Layer 11 of a small transformer language model trained on English Wikipedia (18 layers, counted from 0, width 64).
In attention head 1, each number of a token's query is one row of weights dot the token's vector x. The head spreads its attention over the tokens so far by the softmax of query dot key.

Query weights of the head. A number n stands for (n - 500) times 0.00095.
q0: 571 525 582 617 565 456 510 620 746 399 505 628 616 343 531 467 511 368 571 744 398 485 468 373 669 267 544 451 602 525 652 453 401 284 567 538 351 466 606 427 501 718 557 392 445 592 662 566 476 435 473 576 370 349 390 509 454 456 520 475 717 640 481 492
q1: 554 456 310 447 367 402 508 558 695 565 510 432 550 487 326 338 625 352 526 616 470 512 550 597 387 437 443 423 506 469 429 494 683 652 399 628 523 547 411 479 556 422 545 394 530 653 389 353 545 565 471 508 678 597 428 455 279 766 535 440 534 472 556 660
q2: 396 309 492 358 428 541 387 456 725 426 684 500 482 547 646 646 335 452 481 677 424 497 389 603 468 456 345 484 307 393 511 413 599 661 276 439 624 517 592 326 441 534 280 446 625 494 411 539 539 752 684 357 467 387 650 600 638 718 519 517 410 279 800 514
q3: 451 209 500 590 598 506 527 291 218 512 505 756 402 519 406 236 546 487 633 398 703 332 746 925 354 231 588 503 393 401 558 624 504 665 620 426 535 329 477 883 497 64 386 571 444 609 457 556 426 482 551 632 157 646 650 731 431 478 637 621 498 402 660 352
q4: 494 475 602 392 439 671 609 406 494 646 284 485 485 295 710 595 575 543 422 560 321 478 605 447 496 517 463 585 628 592 443 379 540 622 486 614 290 354 503 554 345 415 729 485 256 469 725 434 89 270 728 488 598 750 607 436 474 549 364 543 469 550 463 529
q5: 274 621 411 586 239 452 304 294 535 457 607 649 452 421 690 451 308 547 407 634 539 640 641 368 493 500 338 498 488 650 211 436 454 546 638 418 291 539 449 264 475 497 576 477 388 441 622 283 496 441 675 531 455 633 634 552 388 460 769 564 299 716 598 463
q6: 472 388 634 522 361 533 597 539 391 226 565 412 365 417 536 478 720 429 511 537 528 580 536 534 485 689 670 309 213 612 548 619 549 555 739 595 311 604 364 439 448 434 742 447 449 417 225 865 678 451 156 372 353 515 632 525 248 846 546 321 780 581 385 502
q7: 398 565 509 470 542 376 449 570 674 509 324 334 702 408 543 569 377 525 742 604 525 568 522 576 237 528 330 391 498 223 437 570 554 743 443 408 415 300 502 583 238 449 575 621 552 442 633 299 815 494 444 565 383 498 744 665 483 624 300 557 562 425 436 522
q8: 536 445 530 549 614 511 618 610 553 628 496 566 418 459 408 564 409 585 510 437 547 523 316 708 378 560 401 724 542 708 619 500 503 496 264 546 525 347 509 541 578 418 522 141 481 717 456 575 470 481 418 460 452 595 520 437 691 366 455 509 389 480 733 483
q9: 369 426 579 373 572 413 547 708 556 537 604 486 627 579 326 539 614 525 546 565 665 528 484 469 415 614 452 541 380 600 399 521 470 713 460 635 503 379 646 536 378 568 228 376 507 550 504 643 650 519 708 450 408 569 647 632 520 457 283 518 506 445 552 364
q10: 546 629 550 528 573 231 553 496 353 517 528 550 399 659 526 507 567 581 431 595 492 579 423 480 443 575 569 407 249 626 413 420 605 766 272 279 543 646 474 526 699 410 750 543 635 555 535 572 562 376 369 634 391 527 442 514 310 295 550 628 578 673 369 459
q11: 488 588 427 424 607 507 521 516 675 559 583 730 353 264 594 725 372 856 464 478 525 376 301 812 529 430 544 224 330 312 278 631 804 390 543 474 420 500 145 475 358 325 556 511 325 416 575 270 676 412 640 369 357 678 350 751 758 544 678 624 731 382 394 477
q12: 209 629 521 640 505 286 650 442 438 277 618 664 363 459 519 463 728 603 587 565 653 719 554 533 496 719 715 499 595 637 377 588 608 418 490 312 435 724 605 539 523 411 516 568 189 616 493 533 494 358 257 447 585 403 436 245 491 99 376 340 592 712 542 298
q13: 307 641 250 688 294 346 378 491 602 338 345 517 617 363 384 811 438 652 406 611 391 670 538 508 814 693 262 405 586 668 268 358 428 590 641 580 655 592 412 366 307 463 554 563 241 602 709 499 342 377 701 522 426 526 665 450 551 836 336 236 597 599 518 739
q14: 649 766 632 301 674 473 435 455 658 460 441 684 451 407 645 551 569 440 326 788 324 750 286 570 320 609 501 490 706 458 323 411 488 574 604 567 612 539 461 485 489 561 502 288 616 294 523 574 586 692 558 393 347 503 514 334 484 818 416 481 379 545 582 635
q15: 147 541 264 358 639 390 410 384 317 385 533 307 612 572 594 668 381 628 306 465 531 272 478 856 503 643 702 403 608 446 618 556 485 445 587 588 566 463 488 757 397 267 353 698 705 276 562 378 723 548 727 532 325 766 272 362 500 559 384 597 577 470 514 578
q16: 592 503 424 510 469 408 396 300 355 478 371 820 466 780 342 380 855 653 753 498 526 365 497 319 430 370 578 635 496 418 397 871 310 435 481 580 401 733 554 592 441 369 179 501 387 504 561 384 484 413 686 760 391 600 353 543 424 414 470 660 760 623 484 549
q17: 518 449 560 582 432 545 443 637 566 382 179 297 539 655 469 321 226 340 550 460 429 577 468 365 260 536 392 794 339 552 628 671 274 445 305 676 751 582 547 584 343 672 731 302 467 756 500 354 331 544 462 358 405 787 228 508 754 848 775 512 470 389 370 581
q18: 415 673 251 651 449 666 531 478 378 480 472 429 480 594 722 547 323 603 365 644 570 420 622 453 496 442 399 498 322 385 271 366 343 522 470 457 447 425 663 506 536 556 592 585 642 189 311 345 545 515 666 653 86 586 265 600 513 825 744 825 692 475 487 484
q19: 359 494 583 669 643 379 516 339 509 499 610 618 499 318 284 672 322 413 297 494 651 464 280 293 371 453 323 563 461 570 355 633 587 628 382 593 815 510 219 692 627 573 234 607 398 395 419 724 769 365 446 350 502 556 364 639 415 204 576 644 699 445 693 717
q20: 556 311 876 325 490 655 592 316 632 644 300 223 686 272 526 510 506 515 377 350 400 579 644 465 630 345 535 556 520 527 701 745 26 400 486 840 550 553 469 587 653 573 380 567 478 423 535 472 614 363 576 227 374 473 361 764 216 558 267 615 389 592 432 624
q21: 610 414 866 433 718 377 398 604 622 601 535 351 869 524 532 826 547 498 421 608 456 532 303 93 381 556 612 491 581 352 462 438 467 807 538 453 534 412 615 441 771 416 70 389 495 383 502 455 434 684 442 284 559 557 415 241 531 537 413 327 517 707 577 533
q22: 690 301 433 580 642 280 589 455 503 700 395 412 607 540 422 432 441 265 419 296 506 393 629 459 556 520 390 372 526 305 398 730 577 368 465 709 447 676 564 328 526 723 927 676 353 356 558 370 441 640 364 685 708 558 562 367 230 717 656 601 286 680 240 663
q23: 238 843 581 488 768 584 539 411 443 580 527 721 454 626 663 349 446 279 627 395 833 719 669 602 436 425 343 325 540 692 456 558 547 351 522 310 642 318 431 416 598 507 431 613 354 725 411 497 616 135 442 548 769 500 615 359 341 327 582 516 446 797 101 480
q24: 232 585 490 324 680 436 394 507 361 447 789 509 195 471 571 540 517 562 235 710 410 582 648 469 318 648 604 310 630 310 433 647 415 703 491 708 470 395 493 847 642 276 462 377 469 823 336 503 444 466 515 161 441 448 276 750 549 596 713 634 502 460 515 329
q25: 329 387 482 495 194 580 314 292 428 340 437 542 442 728 571 855 486 596 467 611 829 670 449 598 558 564 680 761 483 508 353 379 572 423 518 721 568 629 777 487 326 661 498 569 454 611 357 198 560 496 489 623 293 542 380 569 523 128 702 592 697 382 252 622
q26: 609 249 600 499 606 512 467 442 471 411 737 673 581 465 665 368 525 384 606 751 563 468 339 595 435 662 424 451 461 274 518 601 299 180 766 818 476 555 541 432 622 537 672 752 56 255 381 256 389 482 437 368 622 613 347 385 371 502 671 652 713 492 447 425
q27: 435 524 646 447 350 267 797 458 312 456 672 522 232 484 674 501 530 640 447 347 644 437 323 425 501 497 624 593 618 749 472 603 502 795 518 531 641 329 568 549 505 558 474 409 599 617 445 564 396 557 555 380 533 281 413 458 768 745 220 433 506 466 280 577
q28: 548 426 522 557 566 621 620 649 472 364 398 676 519 670 540 625 263 395 376 578 373 468 460 474 533 655 790 506 643 341 541 791 517 406 615 388 440 414 576 501 424 342 296 435 501 374 219 713 386 418 513 345 533 376 411 562 513 441 566 315 540 441 502 555
q29: 509 581 574 467 762 250 458 576 514 417 579 327 499 525 456 616 436 580 467 695 489 559 372 452 581 535 454 408 420 931 576 593 527 761 339 211 326 716 694 98 732 238 639 527 389 703 503 323 690 310 536 539 352 438 247 635 215 170 800 356 628 434 513 457
q30: 625 616 709 547 476 443 353 451 647 440 570 277 389 210 698 399 531 277 624 562 105 346 459 499 709 533 352 652 420 275 239 399 674 458 399 381 467 343 453 726 543 492 361 525 534 550 541 579 377 318 412 458 571 370 419 770 495 745 905 835 797 559 257 724
q31: 489 578 232 666 541 558 632 561 510 432 518 705 626 545 472 480 554 665 168 443 374 434 397 629 805 713 446 288 396 459 462 509 173 454 632 493 422 637 447 254 609 420 279 588 471 574 398 719 606 438 654 221 856 456 361 460 669 727 418 352 570 752 490 436

Each question shows a short text with each token's key, already scaled and adjusted for position as the last token sees it. A number n stands for (n - 500) times 0.0019.

Then comes the last token's vector x. A number n stands for (n - 500) times 0.0078.

0 " v": 605 437 555 596 695 918 593 382 478 641 559 592 475 375 573 574 341 579 549 573 620 428 418 402 548 658 451 544 536 435 442 395
1 "ow": 606 425 517 621 659 915 523 435 561 633 576 624 385 409 505 543 452 606 498 587 643 415 473 417 502 684 426 572 576 450 461 392
2 "el": 530 354 520 541 738 872 513 361 649 632 620 672 388 439 421 541 512 502 466 601 636 412 412 504 492 722 461 643 551 488 429 447
3 " qu": 436 351 468 518 639 888 463 382 506 527 622 523 506 371 539 531 388 569 471 504 595 392 413 538 555 652 533 577 457 407 459 388
4 "ality": 369 317 419 637 704 755 516 396 418 564 585 583 398 430 448 536 456 479 520 557 631 442 352 509 579 715 395 616 597 597 485 452
5 ",": 499 364 442 611 780 874 556 315 460 452 639 684 412 532 441 497 379 384 485 492 596 366 472 550 477 644 412 651 560 566 439 552
6 " qu": 522 406 414 557 596 845 515 371 516 408 603 499 571 372 533 551 370 474 518 473 501 344 456 551 540 628 523 552 454 397 450 394
x: 625 566 460 637 524 353 213 493 485 493 480 697 491 436 577 507 398 634 538 594 415 408 726 693 626 529 748 568 235 561 606 484 485 674 729 492 728 526 409 392 394 369 537 460 426 240 471 547 400 290 414 462 536 443 719 433 348 526 501 504 429 568 334 347
To which token does the last token give the most attention? 5 ","

0 "9": 565 495 529 632 736 869 533 418 481 636 609 666 395 507 420 546 380 457 496 517 591 426 492 472 477 670 471 570 575 476 478 515
1 " Det": 421 526 501 538 649 757 532 337 347 503 548 530 426 562 516 258 445 537 418 510 548 556 440 516 445 713 509 554 563 530 404 536
2 "ro": 390 576 527 414 611 753 482 442 602 493 482 576 540 510 402 516 588 725 498 559 622 431 568 424 516 657 553 507 413 416 511 384
3 "it": 442 387 475 471 801 692 422 325 535 505 505 585 283 525 381 437 509 535 394 648 534 557 319 550 557 722 370 763 483 605 480 430
4 " |": 464 365 462 562 773 894 560 326 463 488 622 680 399 562 462 480 358 380 476 496 589 381 484 537 450 627 427 664 553 569 431 543
5 " P": 471 345 503 567 558 774 582 279 533 480 615 522 610 407 471 436 461 424 539 525 366 432 480 598 521 629 584 450 550 485 450 397
6 "airs": 519 335 537 471 545 560 480 460 510 539 407 455 516 552 453 362 399 459 473 531 418 594 420 414 527 569 532 565 583 716 474 315
x: 485 561 696 680 391 553 411 492 532 616 336 546 325 423 573 420 607 425 332 485 476 475 585 524 608 810 343 329 319 852 542 582 581 747 648 498 627 507 589 291 369 371 592 568 424 387 513 462 275 539 547 428 359 508 514 628 511 315 378 562 469 479 612 528
To which token does the last token give the most attention? 4 " |"

0 "ly": 569 458 498 619 736 869 557 359 472 645 665 643 383 464 447 515 420 404 479 496 613 387 456 543 499 690 413 628 594 555 449 523
1 " compet": 544 466 458 704 673 830 497 363 571 584 652 526 431 434 546 573 432 673 618 510 560 422 590 469 650 727 482 637 514 525 474 400
2 "es": 542 433 572 686 680 819 517 427 598 682 648 640 454 464 508 600 584 487 659 553 564 436 392 439 607 645 469 568 578 565 615 555
3 " with": 469 358 472 595 785 885 563 306 513 533 646 677 393 528 450 504 381 376 481 477 614 356 492 551 471 664 433 657 573 572 429 552
4 " D": 534 365 476 555 504 768 446 284 610 547 624 455 531 506 417 483 550 288 410 524 341 410 449 600 437 654 570 480 523 484 391 505
5 "any": 585 398 443 506 431 611 384 349 427 572 552 364 398 535 392 341 400 352 314 488 531 426 470 465 411 665 536 515 562 571 554 411
6 "lo": 682 429 506 416 585 670 381 399 549 485 550 450 447 525 405 460 459 485 329 560 498 472 467 495 522 615 563 604 563 521 486 454
x: 602 554 656 549 531 297 395 505 440 420 663 700 529 576 585 482 389 573 635 539 323 431 540 558 598 543 529 430 445 634 671 369 709 704 451 544 658 516 384 370 446 641 366 587 397 400 693 508 383 224 703 435 427 200 457 469 477 270 351 516 510 635 480 409
Which two tokens does the last token look at most, in order? 4 " D", 5 "any"

0 ".": 511 431 493 654 795 890 519 322 516 628 664 654 369 544 426 485 353 375 464 487 587 373 487 537 450 656 404 664 537 583 415 542
1 " On": 617 500 459 636 517 854 580 384 541 530 605 506 458 479 371 420 449 452 436 494 502 264 563 545 487 705 551 577 540 537 398 441
2 " June": 525 483 459 550 626 877 520 463 549 540 616 543 440 532 479 483 360 624 535 609 428 446 546 560 602 540 538 589 523 474 457 541
3 " ": 527 461 420 444 570 834 558 471 464 513 498 526 438 653 519 443 491 606 559 494 559 475 523 506 595 589 552 609 537 482 673 474
4 "8": 473 407 477 549 692 800 491 493 459 534 514 499 460 584 380 435 590 586 603 472 514 388 537 464 616 670 493 623 443 521 644 386
5 ",": 437 448 447 664 679 809 546 381 478 417 602 603 423 486 372 462 434 510 498 492 481 388 547 683 529 558 368 658 494 500 581 534
6 " Jackson": 481 385 447 587 635 747 358 371 489 503 573 650 405 630 449 369 598 440 459 586 449 546 472 642 530 478 486 575 543 570 530 554
x: 705 480 617 778 404 392 464 377 539 432 484 677 477 585 521 503 346 549 395 407 340 360 586 639 670 535 529 535 522 811 419 434 609 733 603 366 585 386 505 409 432 380 472 518 231 424 692 407 437 300 528 471 510 331 687 717 544 396 478 667 361 603 342 420
To which token does the last token give the most attention? 0 "."

0 "m": 566 487 555 577 742 882 544 372 472 654 611 679 383 501 462 500 390 453 485 552 614 409 449 503 502 741 445 630 573 472 433 479
1 "ely": 554 427 501 609 763 882 561 364 554 626 646 669 394 477 448 531 408 420 475 492 633 380 459 502 501 691 416 623 594 534 436 521
2 " pos": 505 461 481 712 646 865 523 362 513 588 652 488 494 392 487 526 488 705 564 449 537 424 464 449 724 813 517 654 525 524 505 416
3 "it": 521 393 540 588 698 692 540 337 613 583 601 588 436 435 378 530 593 642 515 623 581 568 411 481 504 692 376 679 543 581 553 449
4 "ively": 371 363 505 639 698 811 538 414 467 587 657 651 433 445 410 568 542 447 522 513 656 394 457 456 523 705 449 581 594 549 493 500
5 " of": 494 369 434 606 787 897 570 305 455 452 653 683 397 522 441 491 393 377 470 497 610 362 488 553 484 668 420 661 577 573 431 552
6 " him": 589 337 445 641 664 791 575 374 436 447 677 629 455 432 484 497 470 443 563 507 501 338 446 511 576 704 477 581 607 487 477 524
x: 639 470 394 770 518 609 261 517 443 429 398 697 452 484 628 427 492 657 379 374 471 449 620 637 875 541 623 433 433 736 465 382 485 582 719 517 613 560 392 386 484 398 640 601 284 497 531 506 440 272 476 525 403 191 482 579 415 486 454 602 446 612 296 441
To which token does the last token give the most attention? 5 " of"

0 " at": 549 458 522 618 769 936 569 336 492 634 644 677 384 514 468 503 378 396 479 484 609 391 479 521 501 652 447 639 587 535 458 545
1 " the": 634 507 565 556 619 676 650 314 503 667 638 518 606 539 497 384 493 351 508 471 587 355 486 530 571 597 534 665 578 466 522 634
2 " Park": 477 439 556 542 617 686 515 368 475 659 585 592 434 550 510 278 610 445 445 401 408 593 472 541 621 599 629 715 598 551 558 474
3 " Pl": 575 484 515 434 522 736 570 333 435 506 474 472 419 579 396 262 388 603 402 419 535 401 514 557 521 712 601 600 567 593 530 348
4 "az": 549 353 558 499 588 683 439 432 393 568 449 599 441 469 399 396 545 651 501 618 547 471 424 469 619 589 475 607 508 475 605 203
5 "a": 483 346 610 499 620 628 447 339 466 639 591 534 423 510 302 331 609 434 508 686 589 415 331 547 592 592 469 665 494 633 669 446
6 " Hot": 419 438 602 581 601 677 588 336 537 571 592 501 421 598 462 317 537 562 449 524 374 558 503 529 601 679 572 690 607 653 599 458
x: 552 350 526 697 499 439 331 515 579 624 585 606 388 512 708 517 439 566 492 734 662 392 505 467 576 578 674 486 366 692 400 435 578 756 572 556 396 380 536 251 363 495 511 550 143 327 604 521 342 162 713 420 521 424 565 439 567 426 549 586 413 599 392 380
To which token does the last token give the most attention? 0 " at"

0 " |": 551 449 508 588 770 904 556 332 503 630 632 671 398 547 456 490 354 387 478 486 592 373 482 525 463 625 426 649 550 556 424 542
1 " ": 476 467 366 528 598 765 534 456 530 658 591 502 533 506 519 441 411 478 579 443 437 406 509 586 504 526 492 538 472 499 505 424
2 " |": 463 411 471 433 631 803 651 491 621 564 504 551 505 503 545 527 351 485 612 432 534 363 518 420 520 507 411 573 497 497 429 409
3 " ": 493 379 426 551 552 695 585 551 474 607 477 523 527 536 538 529 396 495 598 533 487 486 508 481 561 483 390 530 523 436 513 385
4 " |": 384 440 580 435 617 773 667 551 416 508 462 552 470 528 557 607 347 496 584 518 591 441 500 297 576 514 338 576 499 477 450 424
5 " ": 518 357 508 550 552 674 596 574 480 533 456 540 489 560 561 572 394 487 569 602 542 502 488 405 572 512 362 553 526 430 519 411
6 " |\n": 517 398 444 611 822 895 524 310 518 410 627 698 412 561 431 479 380 401 467 480 597 368 487 518 459 641 409 658 555 564 388 539
x: 531 500 367 805 431 509 485 422 507 521 454 790 369 523 567 412 487 597 476 364 494 512 634 715 765 567 576 426 342 683 638 400 529 512 704 436 565 578 326 393 457 480 750 512 311 494 547 559 405 134 516 551 534 315 589 388 367 438 498 560 415 600 303 327
Which two tokens does the last token look at most, in order? 6 " |\n", 0 " |"

0 "ok": 581 475 546 620 700 909 514 354 476 646 631 627 391 472 401 519 443 478 482 516 582 354 445 493 543 668 450 640 552 543 489 465
1 "en": 555 426 521 601 774 939 511 364 537 659 643 701 387 482 435 513 397 420 472 527 616 421 440 509 490 668 427 643 563 517 451 507
2 " in": 496 391 487 609 768 912 583 324 554 575 645 672 386 519 444 464 385 397 473 491 615 388 473 548 502 654 428 666 594 570 473 548
3 " the": 448 395 493 547 650 633 664 323 614 598 655 528 540 526 474 370 545 342 473 491 557 360 483 606 580 611 474 680 576 521 549 561
4 " prov": 519 437 523 634 575 658 574 343 469 485 610 492 566 463 546 447 538 663 552 409 519 351 554 462 627 608 525 652 546 390 525 453
5 "inc": 484 356 463 506 596 866 510 399 462 525 604 564 503 495 547 487 512 570 672 717 567 483 460 460 618 556 464 682 477 517 589 480
6 "es": 535 352 470 617 615 788 497 419 394 457 643 579 444 336 414 481 624 521 552 601 527 463 403 533 525 541 373 621 493 600 620 470
x: 519 405 652 749 461 569 371 429 538 606 494 659 351 601 627 296 451 775 345 414 270 468 510 361 835 392 650 555 379 713 641 468 472 704 558 395 610 324 351 456 441 359 579 592 350 576 474 514 588 413 447 488 557 251 453 608 478 497 418 562 417 660 430 518
To which token does the last token give the most attention? 2 " in"